Layer 5 of a small transformer language model trained on English Wikipedia (8 layers, counted from 0, width 128).
A neuron's activation on a vector x is GELU(weights . x + bias), where the dot is the dot product.

Input weights of the MLP neurons that the questions are about. A number n stands for (n - 128) times 0.0043.
n4 (bias -0.056): 178, 133, 111, 134, 84, 146, 91, 166, 189, 169, 84, 111, 123, 129, 127, 115, 141, 110, 110, 114, 78, 144, 176, 126, 154, 185, 80, 117, 161, 159, 166, 98, 86, 141, 176, 125, 170, 140, 154, 119, 112, 107, 127, 151, 118, 118, 130, 131, 91, 120, 122, 105, 113, 152, 158, 76, 110, 173, 181, 123, 138, 140, 127, 129, 133, 150, 102, 92, 139, 130, 125, 154, 145, 93, 144, 103, 137, 98, 159, 61, 151, 122, 158, 106, 198, 140, 88, 146, 155, 179, 77, 91, 148, 107, 171, 41, 184, 70, 61, 118, 187, 116, 102, 144, 98, 64, 88, 170, 155, 81, 99, 150, 120, 135, 132, 159, 89, 106, 168, 182, 148, 135, 108, 135, 79, 137, 95, 97
n5 (bias -0.041): 134, 164, 131, 114, 133, 143, 84, 89, 192, 102, 122, 107, 139, 150, 97, 122, 163, 99, 117, 106, 156, 129, 131, 139, 193, 90, 145, 107, 146, 131, 109, 120, 130, 145, 108, 146, 119, 127, 90, 112, 139, 140, 131, 144, 98, 124, 101, 158, 72, 175, 124, 124, 174, 115, 186, 99, 94, 138, 139, 138, 111, 125, 101, 139, 108, 161, 195, 107, 124, 147, 170, 62, 82, 77, 139, 172, 93, 148, 108, 131, 179, 57, 151, 152, 163, 99, 186, 129, 104, 161, 164, 133, 128, 123, 103, 104, 97, 164, 89, 157, 137, 123, 148, 135, 116, 152, 35, 161, 87, 154, 158, 99, 92, 167, 130, 152, 114, 132, 164, 153, 121, 138, 196, 115, 100, 137, 141, 125
n76 (bias -0.060): 127, 117, 122, 150, 125, 152, 113, 121, 131, 125, 77, 148, 93, 105, 127, 170, 107, 156, 124, 117, 98, 101, 134, 140, 146, 127, 132, 61, 148, 149, 91, 133, 165, 115, 120, 124, 113, 128, 147, 91, 145, 149, 119, 127, 153, 139, 169, 170, 118, 145, 147, 112, 115, 105, 127, 113, 92, 142, 149, 170, 147, 86, 138, 142, 127, 129, 129, 101, 144, 95, 139, 141, 108, 135, 118, 137, 68, 100, 131, 111, 120, 145, 152, 167, 166, 120, 121, 158, 132, 176, 149, 142, 151, 132, 124, 129, 97, 145, 140, 140, 134, 136, 138, 127, 102, 97, 110, 116, 159, 144, 123, 124, 139, 74, 93, 113, 100, 136, 140, 112, 96, 108, 117, 125, 103, 121, 107, 142
n87 (bias -0.035): 83, 118, 139, 192, 114, 142, 116, 132, 145, 128, 154, 112, 134, 78, 172, 115, 85, 133, 86, 52, 75, 118, 81, 204, 134, 83, 95, 112, 112, 151, 110, 128, 111, 151, 128, 74, 141, 81, 164, 149, 110, 114, 77, 101, 172, 178, 174, 232, 121, 148, 161, 47, 154, 75, 115, 169, 116, 176, 99, 88, 156, 184, 71, 113, 169, 158, 154, 192, 137, 113, 123, 104, 76, 125, 138, 148, 161, 159, 44, 52, 92, 184, 125, 141, 166, 60, 159, 144, 145, 128, 87, 191, 152, 166, 59, 150, 77, 185, 96, 154, 113, 126, 159, 116, 38, 91, 78, 145, 178, 107, 150, 183, 145, 87, 101, 115, 131, 107, 87, 180, 158, 118, 87, 125, 156, 98, 118, 90
n117 (bias -0.098): 101, 126, 121, 182, 134, 170, 49, 178, 128, 82, 103, 131, 117, 155, 145, 98, 174, 96, 137, 45, 140, 144, 97, 121, 120, 149, 87, 90, 109, 102, 111, 169, 82, 148, 190, 128, 116, 154, 153, 131, 104, 113, 96, 87, 106, 152, 137, 177, 112, 170, 181, 43, 122, 98, 178, 118, 136, 183, 152, 76, 173, 126, 120, 128, 69, 146, 142, 95, 132, 87, 87, 111, 46, 107, 126, 128, 122, 129, 142, 71, 147, 188, 160, 143, 205, 126, 142, 162, 150, 152, 157, 144, 118, 235, 51, 114, 90, 180, 98, 183, 169, 133, 72, 77, 81, 145, 108, 134, 124, 111, 128, 189, 65, 145, 82, 128, 124, 193, 100, 129, 130, 103, 74, 116, 159, 183, 135, 193
n127 (bias -0.022): 142, 154, 132, 179, 146, 150, 101, 156, 107, 138, 175, 147, 139, 70, 166, 90, 106, 151, 104, 93, 115, 155, 163, 128, 111, 147, 132, 108, 148, 140, 166, 125, 79, 126, 129, 169, 124, 149, 177, 133, 137, 103, 79, 144, 124, 150, 81, 121, 102, 120, 129, 45, 103, 86, 173, 147, 155, 106, 137, 143, 106, 143, 131, 157, 93, 145, 179, 121, 138, 104, 128, 171, 166, 99, 126, 94, 141, 95, 89, 82, 153, 81, 116, 106, 162, 149, 135, 121, 155, 158, 106, 111, 132, 171, 118, 132, 96, 126, 121, 114, 113, 125, 141, 161, 111, 173, 64, 173, 93, 95, 86, 161, 120, 134, 123, 150, 98, 100, 113, 161, 138, 155, 116, 102, 172, 124, 146, 142
n132 (bias -0.074): 202, 121, 88, 136, 148, 159, 148, 94, 93, 103, 96, 104, 120, 124, 163, 198, 99, 132, 81, 94, 121, 86, 88, 133, 215, 138, 143, 109, 145, 115, 176, 203, 104, 118, 114, 137, 111, 130, 142, 153, 121, 152, 146, 152, 123, 125, 119, 201, 139, 150, 130, 127, 146, 98, 132, 144, 100, 130, 121, 118, 101, 172, 89, 158, 150, 141, 80, 146, 75, 139, 163, 108, 127, 152, 195, 164, 144, 79, 86, 78, 119, 142, 120, 146, 152, 153, 108, 96, 111, 110, 127, 99, 211, 171, 124, 133, 78, 109, 49, 90, 101, 62, 105, 81, 109, 114, 108, 149, 159, 168, 146, 218, 146, 116, 163, 95, 92, 131, 177, 133, 172, 122, 116, 140, 101, 131, 97, 115
n151 (bias -0.109): 134, 202, 87, 114, 125, 123, 124, 165, 149, 160, 88, 151, 196, 69, 110, 93, 151, 83, 96, 113, 179, 114, 125, 130, 179, 144, 159, 23, 149, 113, 126, 147, 91, 113, 142, 174, 126, 89, 134, 108, 171, 207, 174, 168, 158, 111, 97, 134, 74, 100, 159, 21, 64, 132, 163, 98, 153, 106, 236, 210, 147, 120, 62, 118, 87, 144, 150, 96, 149, 238, 111, 111, 136, 93, 81, 78, 158, 125, 117, 109, 158, 120, 171, 98, 115, 92, 134, 183, 124, 160, 61, 134, 93, 135, 100, 77, 118, 83, 132, 45, 66, 137, 143, 111, 160, 236, 58, 74, 228, 138, 89, 79, 129, 107, 152, 128, 122, 116, 147, 192, 136, 103, 39, 81, 145, 123, 156, 167
n167 (bias -0.039): 149, 90, 102, 162, 128, 124, 105, 138, 122, 100, 140, 124, 146, 103, 157, 141, 118, 145, 102, 142, 105, 166, 149, 126, 145, 165, 124, 96, 137, 144, 80, 173, 120, 107, 151, 123, 118, 118, 165, 175, 153, 113, 94, 135, 103, 137, 152, 150, 116, 145, 130, 150, 135, 140, 166, 103, 71, 141, 138, 131, 141, 116, 172, 190, 130, 120, 117, 118, 159, 138, 152, 112, 93, 123, 100, 190, 105, 132, 158, 104, 162, 166, 132, 169, 75, 122, 121, 157, 101, 147, 152, 155, 105, 142, 171, 126, 104, 132, 99, 138, 101, 84, 147, 145, 126, 135, 165, 153, 143, 94, 115, 119, 149, 128, 115, 166, 76, 60, 175, 77, 96, 100, 127, 128, 52, 131, 119, 166
n173 (bias -0.085): 157, 116, 160, 163, 169, 190, 88, 123, 161, 145, 143, 168, 116, 99, 138, 153, 135, 89, 145, 139, 137, 106, 178, 97, 131, 128, 131, 93, 128, 121, 107, 131, 172, 114, 111, 90, 86, 123, 136, 126, 168, 218, 203, 93, 122, 148, 153, 123, 132, 200, 150, 174, 91, 122, 147, 126, 149, 161, 108, 98, 152, 70, 134, 122, 150, 107, 73, 170, 156, 154, 152, 100, 69, 168, 108, 131, 142, 101, 114, 111, 138, 135, 88, 133, 105, 127, 148, 114, 100, 123, 130, 115, 170, 103, 137, 100, 123, 160, 146, 160, 110, 73, 140, 98, 90, 147, 105, 97, 172, 115, 149, 151, 166, 115, 121, 87, 70, 156, 123, 120, 176, 120, 169, 56, 125, 111, 95, 144
n197 (bias -0.066): 108, 129, 150, 147, 166, 161, 141, 155, 150, 91, 100, 145, 134, 180, 105, 131, 127, 134, 58, 100, 145, 124, 122, 133, 154, 137, 123, 106, 198, 194, 100, 185, 109, 73, 87, 98, 50, 127, 119, 147, 86, 112, 151, 117, 155, 115, 148, 118, 127, 150, 130, 91, 153, 157, 121, 119, 103, 116, 142, 155, 167, 125, 138, 138, 106, 130, 109, 185, 151, 157, 149, 118, 141, 161, 151, 138, 90, 134, 59, 144, 127, 118, 134, 123, 157, 153, 96, 108, 113, 118, 146, 160, 146, 132, 98, 130, 135, 162, 103, 155, 132, 89, 154, 59, 155, 160, 76, 99, 133, 157, 113, 158, 136, 122, 110, 164, 183, 137, 119, 146, 99, 139, 121, 148, 132, 134, 136, 101
n242 (bias -0.040): 156, 173, 129, 147, 155, 132, 148, 100, 152, 130, 127, 131, 150, 122, 181, 143, 134, 95, 129, 88, 150, 100, 132, 130, 151, 141, 143, 103, 102, 100, 122, 124, 125, 110, 182, 127, 106, 114, 96, 129, 103, 137, 124, 131, 116, 124, 133, 157, 139, 171, 128, 110, 93, 147, 152, 123, 93, 168, 147, 142, 115, 151, 85, 142, 112, 103, 124, 118, 160, 107, 127, 135, 142, 123, 145, 141, 134, 122, 99, 92, 132, 118, 83, 143, 143, 163, 134, 91, 167, 155, 92, 71, 152, 115, 138, 120, 112, 115, 115, 115, 143, 166, 137, 150, 106, 126, 124, 157, 124, 121, 124, 92, 111, 131, 110, 159, 135, 124, 140, 118, 139, 139, 158, 141, 92, 116, 178, 112
n268 (bias -0.071): 124, 85, 130, 131, 185, 78, 135, 181, 146, 132, 133, 142, 154, 99, 113, 125, 110, 81, 118, 146, 78, 126, 115, 142, 123, 121, 157, 129, 154, 134, 147, 169, 127, 119, 97, 176, 120, 129, 134, 198, 85, 146, 143, 108, 84, 155, 149, 145, 130, 139, 143, 145, 196, 87, 127, 115, 153, 113, 129, 199, 112, 118, 97, 165, 119, 116, 81, 142, 162, 65, 118, 109, 93, 137, 126, 131, 125, 107, 118, 77, 66, 159, 172, 149, 147, 130, 143, 164, 170, 145, 130, 128, 130, 134, 114, 116, 84, 137, 96, 137, 71, 87, 151, 169, 165, 100, 200, 180, 173, 59, 113, 146, 111, 94, 133, 198, 71, 116, 107, 131, 120, 175, 173, 129, 85, 156, 93, 123
n300 (bias -0.067): 127, 74, 99, 152, 132, 81, 120, 165, 145, 95, 136, 130, 124, 114, 153, 112, 173, 133, 119, 172, 58, 154, 116, 145, 211, 134, 127, 111, 176, 183, 150, 142, 122, 114, 99, 74, 119, 161, 108, 117, 133, 187, 105, 150, 78, 116, 249, 177, 149, 148, 149, 109, 134, 138, 125, 118, 43, 128, 138, 130, 150, 74, 133, 183, 110, 152, 121, 89, 76, 104, 98, 73, 64, 147, 69, 130, 136, 97, 98, 115, 83, 124, 88, 138, 140, 143, 139, 88, 155, 121, 175, 152, 171, 164, 157, 125, 111, 167, 101, 111, 161, 143, 121, 125, 151, 116, 170, 129, 120, 84, 128, 223, 139, 130, 147, 106, 56, 132, 130, 136, 144, 147, 133, 65, 64, 82, 74, 109
n306 (bias 0.006): 104, 137, 130, 136, 199, 136, 137, 92, 103, 134, 153, 115, 124, 108, 36, 108, 180, 141, 117, 137, 175, 101, 110, 163, 107, 80, 106, 93, 160, 131, 111, 75, 156, 130, 171, 152, 69, 117, 121, 148, 136, 107, 105, 127, 120, 85, 103, 166, 45, 138, 167, 96, 145, 164, 130, 126, 145, 114, 95, 109, 125, 90, 131, 171, 149, 225, 201, 138, 126, 137, 135, 118, 129, 77, 87, 103, 144, 99, 95, 106, 109, 121, 123, 106, 122, 86, 193, 113, 121, 96, 82, 125, 72, 115, 84, 150, 153, 150, 170, 196, 142, 132, 179, 174, 177, 85, 118, 144, 129, 114, 140, 97, 126, 86, 114, 136, 188, 122, 115, 162, 68, 81, 117, 170, 141, 147, 179, 143
n318 (bias -0.057): 129, 98, 107, 133, 134, 139, 86, 150, 169, 139, 193, 142, 54, 165, 121, 191, 122, 71, 190, 95, 157, 173, 146, 164, 195, 138, 133, 189, 169, 89, 150, 141, 154, 116, 121, 133, 124, 118, 80, 126, 93, 106, 60, 88, 168, 146, 97, 119, 118, 129, 144, 94, 172, 115, 163, 188, 136, 76, 128, 85, 158, 63, 120, 180, 107, 123, 142, 142, 202, 183, 106, 102, 181, 100, 86, 119, 68, 117, 90, 162, 121, 69, 107, 217, 99, 161, 163, 165, 28, 117, 131, 78, 142, 130, 130, 101, 114, 188, 92, 146, 125, 116, 116, 145, 81, 140, 197, 129, 139, 83, 65, 83, 110, 65, 130, 104, 132, 110, 185, 134, 138, 143, 175, 90, 187, 133, 100, 154
n419 (bias -0.071): 149, 192, 140, 130, 180, 172, 146, 80, 120, 85, 128, 146, 156, 120, 137, 175, 165, 95, 131, 133, 140, 122, 90, 104, 49, 119, 53, 104, 106, 147, 70, 137, 87, 96, 148, 122, 107, 109, 145, 152, 177, 97, 141, 160, 118, 155, 140, 99, 59, 46, 145, 171, 103, 101, 134, 106, 126, 122, 141, 159, 119, 134, 128, 134, 167, 137, 117, 184, 169, 170, 118, 133, 134, 76, 123, 107, 84, 130, 88, 132, 163, 119, 111, 129, 183, 206, 101, 153, 103, 164, 95, 127, 142, 47, 131, 124, 123, 165, 145, 127, 149, 154, 167, 139, 141, 127, 130, 152, 46, 84, 143, 101, 159, 139, 124, 199, 169, 110, 128, 101, 135, 108, 127, 179, 112, 118, 163, 105
n494 (bias -0.039): 136, 117, 175, 147, 174, 160, 117, 144, 158, 106, 150, 152, 147, 86, 102, 163, 93, 123, 102, 149, 169, 123, 115, 171, 134, 90, 130, 87, 121, 102, 132, 147, 78, 126, 92, 184, 119, 81, 149, 183, 77, 131, 122, 112, 165, 126, 128, 167, 76, 119, 126, 100, 134, 146, 128, 175, 111, 126, 131, 145, 137, 146, 87, 108, 180, 129, 153, 154, 117, 149, 134, 106, 111, 167, 120, 150, 105, 169, 151, 142, 100, 156, 157, 115, 87, 151, 124, 125, 64, 110, 111, 104, 156, 122, 175, 125, 124, 148, 94, 85, 107, 87, 152, 112, 170, 145, 119, 71, 160, 68, 181, 92, 126, 109, 72, 208, 115, 132, 164, 139, 172, 78, 139, 104, 147, 165, 133, 119
n505 (bias -0.046): 159, 119, 133, 142, 106, 106, 133, 169, 145, 115, 68, 134, 142, 153, 42, 127, 138, 142, 107, 96, 122, 185, 97, 119, 144, 156, 78, 100, 169, 143, 143, 153, 115, 140, 108, 124, 123, 92, 170, 134, 114, 134, 84, 119, 127, 95, 178, 91, 123, 126, 136, 123, 141, 110, 162, 138, 141, 111, 148, 136, 142, 136, 152, 135, 147, 170, 162, 146, 113, 100, 137, 108, 115, 109, 140, 160, 150, 153, 154, 91, 125, 155, 81, 151, 145, 132, 128, 91, 68, 124, 128, 93, 149, 132, 151, 118, 71, 139, 116, 57, 114, 122, 144, 135, 134, 155, 128, 150, 126, 143, 97, 88, 92, 103, 100, 184, 113, 130, 118, 154, 122, 95, 154, 173, 94, 186, 138, 137

Each question shows a token from some text and the vector x that enters the MLP there. A number n stands for (n - 128) times 0.04.

" 199": 96, 107, 135, 140, 118, 93, 145, 113, 117, 122, 91, 132, 142, 146, 114, 155, 135, 109, 149, 119, 144, 133, 143, 123, 93, 121, 150, 107, 180, 125, 120, 122, 98, 139, 137, 110, 118, 151, 137, 149, 122, 128, 123, 131, 102, 115, 116, 175, 190, 149, 36, 101, 118, 104, 165, 115, 94, 115, 128, 133, 136, 131, 160, 124, 122, 127, 105, 109, 105, 137, 160, 131, 131, 131, 118, 147, 124, 121, 130, 149, 120, 142, 111, 159, 116, 133, 130, 132, 100, 137, 138, 141, 147, 139, 95, 164, 160, 133, 140, 166, 120, 140, 101, 130, 157, 122, 152, 146, 107, 152, 118, 103, 126, 127, 106, 105, 115, 141, 135, 111, 138, 111, 96, 139, 120, 150, 115, 149
Which neuron fires most, and how strongly? n167, at about 1.5

"ant": 104, 161, 106, 122, 156, 132, 116, 121, 134, 130, 118, 139, 134, 142, 166, 160, 153, 136, 155, 159, 142, 129, 128, 90, 127, 110, 154, 120, 117, 99, 110, 120, 128, 194, 122, 124, 166, 131, 111, 124, 135, 116, 124, 106, 108, 136, 109, 80, 133, 132, 47, 114, 140, 147, 155, 136, 119, 138, 134, 124, 124, 135, 137, 118, 129, 108, 103, 131, 151, 134, 122, 139, 140, 111, 128, 127, 120, 149, 133, 139, 143, 111, 125, 131, 135, 101, 123, 129, 142, 158, 133, 137, 126, 127, 104, 158, 78, 156, 170, 121, 122, 127, 97, 132, 130, 119, 147, 124, 105, 151, 92, 104, 123, 142, 92, 118, 153, 129, 89, 134, 101, 125, 113, 137, 101, 131, 121, 115
Which of these neurons fires most? n419

"O": 124, 132, 119, 104, 139, 137, 150, 103, 127, 121, 129, 149, 158, 122, 129, 167, 124, 116, 121, 111, 144, 109, 126, 109, 152, 125, 186, 114, 111, 129, 147, 142, 100, 149, 121, 124, 107, 156, 123, 121, 136, 100, 114, 127, 126, 97, 137, 112, 171, 121, 28, 137, 151, 136, 100, 130, 136, 127, 148, 113, 125, 130, 124, 106, 133, 121, 123, 103, 138, 134, 193, 118, 139, 139, 113, 122, 127, 144, 127, 148, 165, 114, 117, 146, 118, 137, 121, 119, 108, 143, 132, 120, 153, 122, 114, 155, 119, 103, 150, 93, 138, 125, 99, 86, 141, 134, 130, 149, 119, 157, 114, 130, 132, 143, 103, 169, 144, 128, 100, 121, 125, 129, 155, 134, 130, 107, 120, 132
The three highest activations, in order: n132, n197, n242

"In": 128, 132, 133, 134, 146, 135, 124, 118, 121, 104, 117, 99, 159, 141, 111, 170, 153, 108, 141, 86, 113, 95, 162, 146, 122, 98, 136, 110, 104, 143, 130, 125, 123, 178, 137, 135, 158, 165, 148, 143, 142, 143, 126, 125, 132, 136, 104, 131, 143, 127, 45, 106, 155, 110, 121, 119, 91, 130, 137, 120, 122, 140, 157, 100, 135, 125, 125, 108, 135, 113, 120, 138, 121, 132, 112, 106, 123, 121, 135, 97, 162, 151, 129, 125, 134, 96, 119, 158, 130, 139, 142, 148, 119, 149, 112, 171, 157, 123, 165, 152, 121, 135, 101, 107, 136, 134, 126, 138, 111, 151, 118, 132, 125, 147, 105, 102, 90, 116, 122, 84, 119, 99, 128, 93, 129, 134, 141, 106
Which neuron fires most, and how strongly? n117, at about 2.7

"ou": 132, 113, 116, 125, 158, 134, 133, 127, 123, 130, 118, 120, 94, 124, 141, 150, 140, 126, 135, 116, 130, 123, 114, 146, 89, 136, 170, 104, 109, 97, 126, 132, 119, 143, 115, 123, 137, 190, 155, 100, 117, 104, 131, 121, 149, 88, 145, 109, 152, 127, 35, 128, 184, 160, 123, 120, 133, 130, 135, 137, 116, 115, 163, 117, 170, 107, 94, 146, 124, 107, 149, 117, 125, 148, 111, 109, 136, 165, 134, 160, 137, 105, 123, 148, 143, 151, 125, 118, 115, 149, 139, 141, 106, 173, 129, 142, 107, 130, 142, 119, 93, 146, 133, 120, 125, 142, 144, 122, 150, 110, 118, 105, 134, 147, 94, 100, 109, 126, 129, 156, 147, 120, 103, 115, 125, 111, 142, 146
Which of these neurons fires most? n494

"m": 114, 133, 123, 130, 97, 137, 130, 123, 133, 146, 154, 149, 127, 105, 150, 161, 96, 131, 125, 144, 127, 114, 119, 109, 134, 143, 144, 106, 110, 131, 119, 129, 111, 157, 116, 131, 151, 186, 116, 130, 146, 88, 129, 125, 107, 128, 133, 98, 115, 131, 35, 108, 130, 119, 145, 114, 126, 107, 132, 146, 127, 147, 150, 102, 130, 92, 138, 140, 113, 120, 127, 98, 135, 125, 142, 164, 147, 129, 141, 119, 153, 136, 127, 116, 86, 111, 132, 97, 164, 162, 135, 126, 139, 99, 158, 132, 119, 123, 140, 116, 123, 153, 134, 108, 144, 116, 144, 169, 121, 162, 127, 133, 108, 126, 115, 139, 115, 126, 122, 97, 95, 123, 127, 144, 139, 125, 100, 148
The three highest activations, in order: n167, n127, n242

"l": 105, 109, 135, 137, 135, 147, 145, 138, 149, 101, 120, 168, 113, 155, 143, 160, 124, 117, 145, 115, 149, 145, 111, 142, 118, 125, 140, 109, 93, 148, 101, 128, 156, 155, 112, 135, 121, 145, 137, 86, 159, 141, 152, 105, 159, 107, 108, 129, 114, 156, 51, 118, 112, 114, 128, 150, 71, 101, 108, 105, 113, 156, 142, 71, 126, 89, 104, 151, 111, 173, 102, 134, 116, 100, 134, 116, 124, 122, 132, 148, 135, 133, 121, 113, 92, 141, 108, 147, 108, 144, 145, 133, 163, 180, 152, 126, 141, 92, 158, 170, 122, 117, 78, 115, 150, 139, 127, 120, 128, 153, 140, 142, 128, 146, 141, 134, 103, 121, 114, 95, 123, 100, 147, 122, 147, 117, 128, 145
Which of these neurons fires most? n173

"ear": 117, 124, 112, 127, 150, 139, 116, 130, 140, 131, 122, 120, 107, 140, 117, 141, 107, 147, 139, 107, 115, 151, 144, 126, 117, 143, 175, 98, 68, 106, 120, 134, 132, 180, 112, 116, 174, 158, 140, 95, 144, 82, 129, 108, 129, 111, 107, 141, 168, 116, 38, 88, 141, 141, 127, 119, 132, 118, 122, 147, 119, 98, 181, 121, 125, 104, 101, 120, 122, 128, 153, 119, 156, 123, 105, 121, 127, 161, 138, 146, 130, 120, 146, 155, 123, 113, 119, 109, 126, 155, 145, 131, 113, 147, 131, 144, 118, 156, 126, 127, 107, 121, 141, 171, 132, 122, 137, 124, 119, 135, 81, 120, 118, 155, 110, 122, 136, 133, 110, 130, 128, 117, 132, 147, 141, 120, 134, 117
The two highest activations, in order: n318, n127

"er": 73, 119, 136, 111, 128, 105, 120, 113, 124, 116, 104, 124, 135, 142, 140, 164, 119, 122, 156, 150, 118, 135, 118, 122, 134, 118, 165, 124, 79, 115, 129, 135, 77, 169, 134, 103, 178, 127, 124, 110, 153, 103, 98, 89, 144, 106, 136, 165, 142, 102, 38, 110, 111, 141, 121, 120, 75, 129, 128, 152, 126, 138, 160, 111, 117, 125, 150, 116, 143, 155, 141, 127, 139, 154, 114, 126, 130, 167, 137, 131, 136, 122, 140, 113, 112, 114, 116, 124, 144, 153, 138, 138, 112, 102, 128, 141, 134, 130, 165, 110, 132, 131, 103, 128, 124, 135, 181, 133, 135, 133, 103, 108, 142, 146, 110, 145, 123, 139, 134, 103, 141, 128, 103, 154, 140, 153, 115, 127
Which of these neurons fires most? n167

" app": 91, 136, 85, 113, 133, 107, 137, 126, 125, 102, 101, 142, 150, 159, 97, 141, 141, 111, 123, 132, 182, 98, 108, 156, 178, 110, 132, 112, 120, 101, 127, 127, 142, 133, 116, 136, 141, 145, 106, 127, 136, 139, 151, 146, 125, 145, 104, 125, 123, 120, 61, 111, 126, 102, 132, 166, 155, 124, 133, 131, 103, 128, 135, 124, 112, 87, 120, 177, 114, 141, 183, 143, 128, 103, 122, 97, 135, 135, 133, 163, 149, 88, 144, 125, 138, 130, 105, 136, 141, 151, 148, 135, 120, 137, 97, 142, 128, 114, 133, 112, 160, 133, 93, 126, 146, 135, 140, 133, 168, 159, 127, 95, 120, 111, 111, 135, 110, 176, 67, 124, 136, 141, 99, 145, 119, 160, 125, 101
The three highest activations, in order: n151, n5, n197

" f": 99, 124, 99, 119, 120, 125, 160, 126, 118, 90, 144, 114, 162, 135, 112, 147, 142, 157, 140, 140, 143, 126, 124, 107, 155, 127, 125, 101, 141, 135, 109, 137, 135, 129, 101, 117, 124, 147, 123, 102, 156, 116, 123, 116, 161, 123, 115, 110, 141, 146, 53, 147, 155, 135, 111, 169, 100, 103, 128, 139, 114, 130, 162, 138, 111, 61, 87, 129, 110, 117, 148, 133, 126, 136, 136, 122, 146, 168, 138, 128, 121, 116, 141, 95, 137, 140, 97, 140, 164, 153, 140, 147, 149, 96, 109, 122, 140, 151, 149, 134, 128, 162, 104, 112, 162, 129, 118, 130, 120, 147, 110, 124, 118, 144, 130, 129, 131, 131, 146, 132, 106, 126, 120, 135, 121, 91, 136, 128
Which neuron fires most, and how strongly? n197, at about 1.8

" that": 94, 128, 129, 136, 120, 139, 125, 110, 94, 109, 94, 111, 134, 136, 106, 152, 136, 123, 141, 121, 112, 103, 100, 116, 118, 136, 108, 96, 113, 126, 145, 137, 111, 184, 137, 137, 146, 135, 120, 121, 149, 92, 127, 146, 114, 124, 130, 99, 126, 130, 39, 96, 155, 121, 148, 141, 103, 106, 144, 143, 126, 135, 136, 148, 129, 134, 152, 119, 112, 139, 141, 125, 135, 115, 125, 100, 118, 141, 137, 134, 122, 136, 124, 125, 133, 122, 126, 130, 141, 147, 141, 125, 108, 132, 115, 169, 151, 130, 196, 127, 136, 146, 107, 124, 150, 125, 152, 162, 108, 146, 136, 106, 112, 130, 121, 135, 121, 142, 106, 132, 97, 98, 122, 139, 142, 158, 129, 124
Which neuron fires most, and how strongly? n306, at about 2.2

" e": 116, 148, 129, 125, 129, 140, 142, 118, 96, 110, 117, 106, 151, 128, 143, 164, 141, 113, 173, 106, 115, 118, 111, 146, 106, 134, 142, 115, 92, 101, 128, 129, 143, 125, 140, 150, 151, 138, 134, 123, 144, 136, 105, 116, 131, 111, 137, 117, 155, 119, 32, 98, 117, 126, 142, 146, 85, 116, 132, 137, 118, 141, 137, 91, 136, 113, 144, 132, 134, 116, 149, 114, 100, 112, 115, 106, 133, 140, 142, 162, 134, 125, 128, 113, 114, 126, 96, 145, 157, 161, 133, 120, 130, 161, 142, 133, 153, 113, 164, 135, 148, 164, 117, 146, 138, 141, 137, 129, 124, 163, 108, 138, 124, 113, 130, 148, 95, 138, 79, 127, 130, 121, 127, 135, 85, 118, 121, 129
The two highest activations, in order: n242, n76

" O": 130, 135, 123, 118, 144, 125, 169, 107, 118, 101, 115, 127, 142, 121, 125, 177, 127, 134, 148, 115, 141, 100, 131, 104, 121, 132, 160, 96, 121, 133, 145, 131, 134, 140, 145, 137, 118, 148, 130, 140, 140, 137, 137, 127, 120, 107, 120, 108, 133, 140, 30, 150, 156, 119, 107, 90, 115, 124, 118, 152, 124, 143, 136, 126, 124, 107, 117, 133, 113, 134, 141, 132, 113, 125, 108, 131, 131, 125, 130, 128, 164, 118, 125, 161, 102, 130, 103, 130, 115, 161, 135, 137, 121, 148, 118, 138, 166, 136, 166, 129, 134, 116, 117, 104, 142, 117, 108, 149, 130, 144, 106, 106, 137, 134, 99, 171, 122, 137, 119, 107, 124, 121, 118, 140, 108, 129, 130, 118
The two highest activations, in order: n419, n167

" m": 122, 126, 121, 138, 121, 121, 153, 118, 125, 120, 142, 117, 143, 141, 141, 147, 119, 134, 147, 137, 115, 149, 118, 118, 109, 134, 147, 105, 130, 113, 125, 129, 108, 146, 113, 129, 130, 139, 128, 131, 154, 121, 111, 146, 140, 130, 137, 106, 97, 128, 32, 113, 122, 137, 166, 126, 121, 112, 130, 153, 124, 139, 136, 115, 116, 86, 137, 120, 145, 137, 123, 112, 123, 111, 133, 118, 155, 151, 135, 123, 156, 150, 136, 115, 87, 106, 118, 115, 154, 164, 151, 118, 137, 112, 126, 127, 126, 116, 142, 135, 132, 171, 151, 125, 129, 122, 111, 132, 124, 155, 125, 142, 90, 153, 125, 129, 82, 127, 138, 121, 100, 115, 96, 137, 148, 149, 132, 105
The two highest activations, in order: n151, n127

"n": 106, 122, 157, 134, 98, 135, 149, 139, 147, 124, 128, 146, 119, 132, 142, 179, 119, 136, 128, 117, 138, 111, 146, 128, 108, 142, 176, 112, 142, 152, 138, 140, 138, 156, 106, 131, 133, 145, 111, 115, 131, 116, 110, 127, 130, 121, 158, 131, 98, 162, 37, 105, 109, 106, 118, 150, 123, 116, 107, 154, 120, 144, 154, 102, 126, 90, 94, 156, 97, 137, 111, 128, 114, 164, 137, 129, 118, 143, 120, 107, 118, 138, 135, 105, 76, 132, 108, 129, 111, 155, 128, 128, 150, 128, 118, 123, 126, 94, 133, 183, 122, 127, 131, 95, 129, 115, 119, 155, 135, 173, 128, 119, 127, 127, 127, 112, 114, 124, 118, 139, 122, 128, 132, 137, 138, 116, 122, 155
Which neuron fires most, and how strongly? n197, at about 1.4

" be": 105, 121, 150, 79, 133, 132, 125, 118, 129, 113, 119, 100, 128, 149, 123, 149, 133, 126, 144, 98, 116, 119, 128, 144, 162, 152, 167, 120, 88, 100, 146, 119, 174, 161, 103, 125, 146, 135, 120, 139, 134, 93, 97, 113, 118, 119, 134, 142, 164, 152, 42, 139, 85, 121, 118, 142, 127, 124, 161, 126, 124, 127, 136, 128, 143, 123, 130, 137, 123, 116, 104, 94, 118, 168, 115, 159, 111, 152, 137, 112, 118, 120, 136, 96, 142, 124, 97, 127, 162, 154, 148, 142, 155, 140, 115, 136, 167, 112, 176, 164, 120, 153, 159, 91, 140, 129, 167, 138, 103, 117, 120, 136, 123, 163, 104, 133, 86, 127, 131, 129, 80, 133, 108, 117, 133, 109, 119, 103
Which neuron fires most, and how strongly? n300, at about 1.1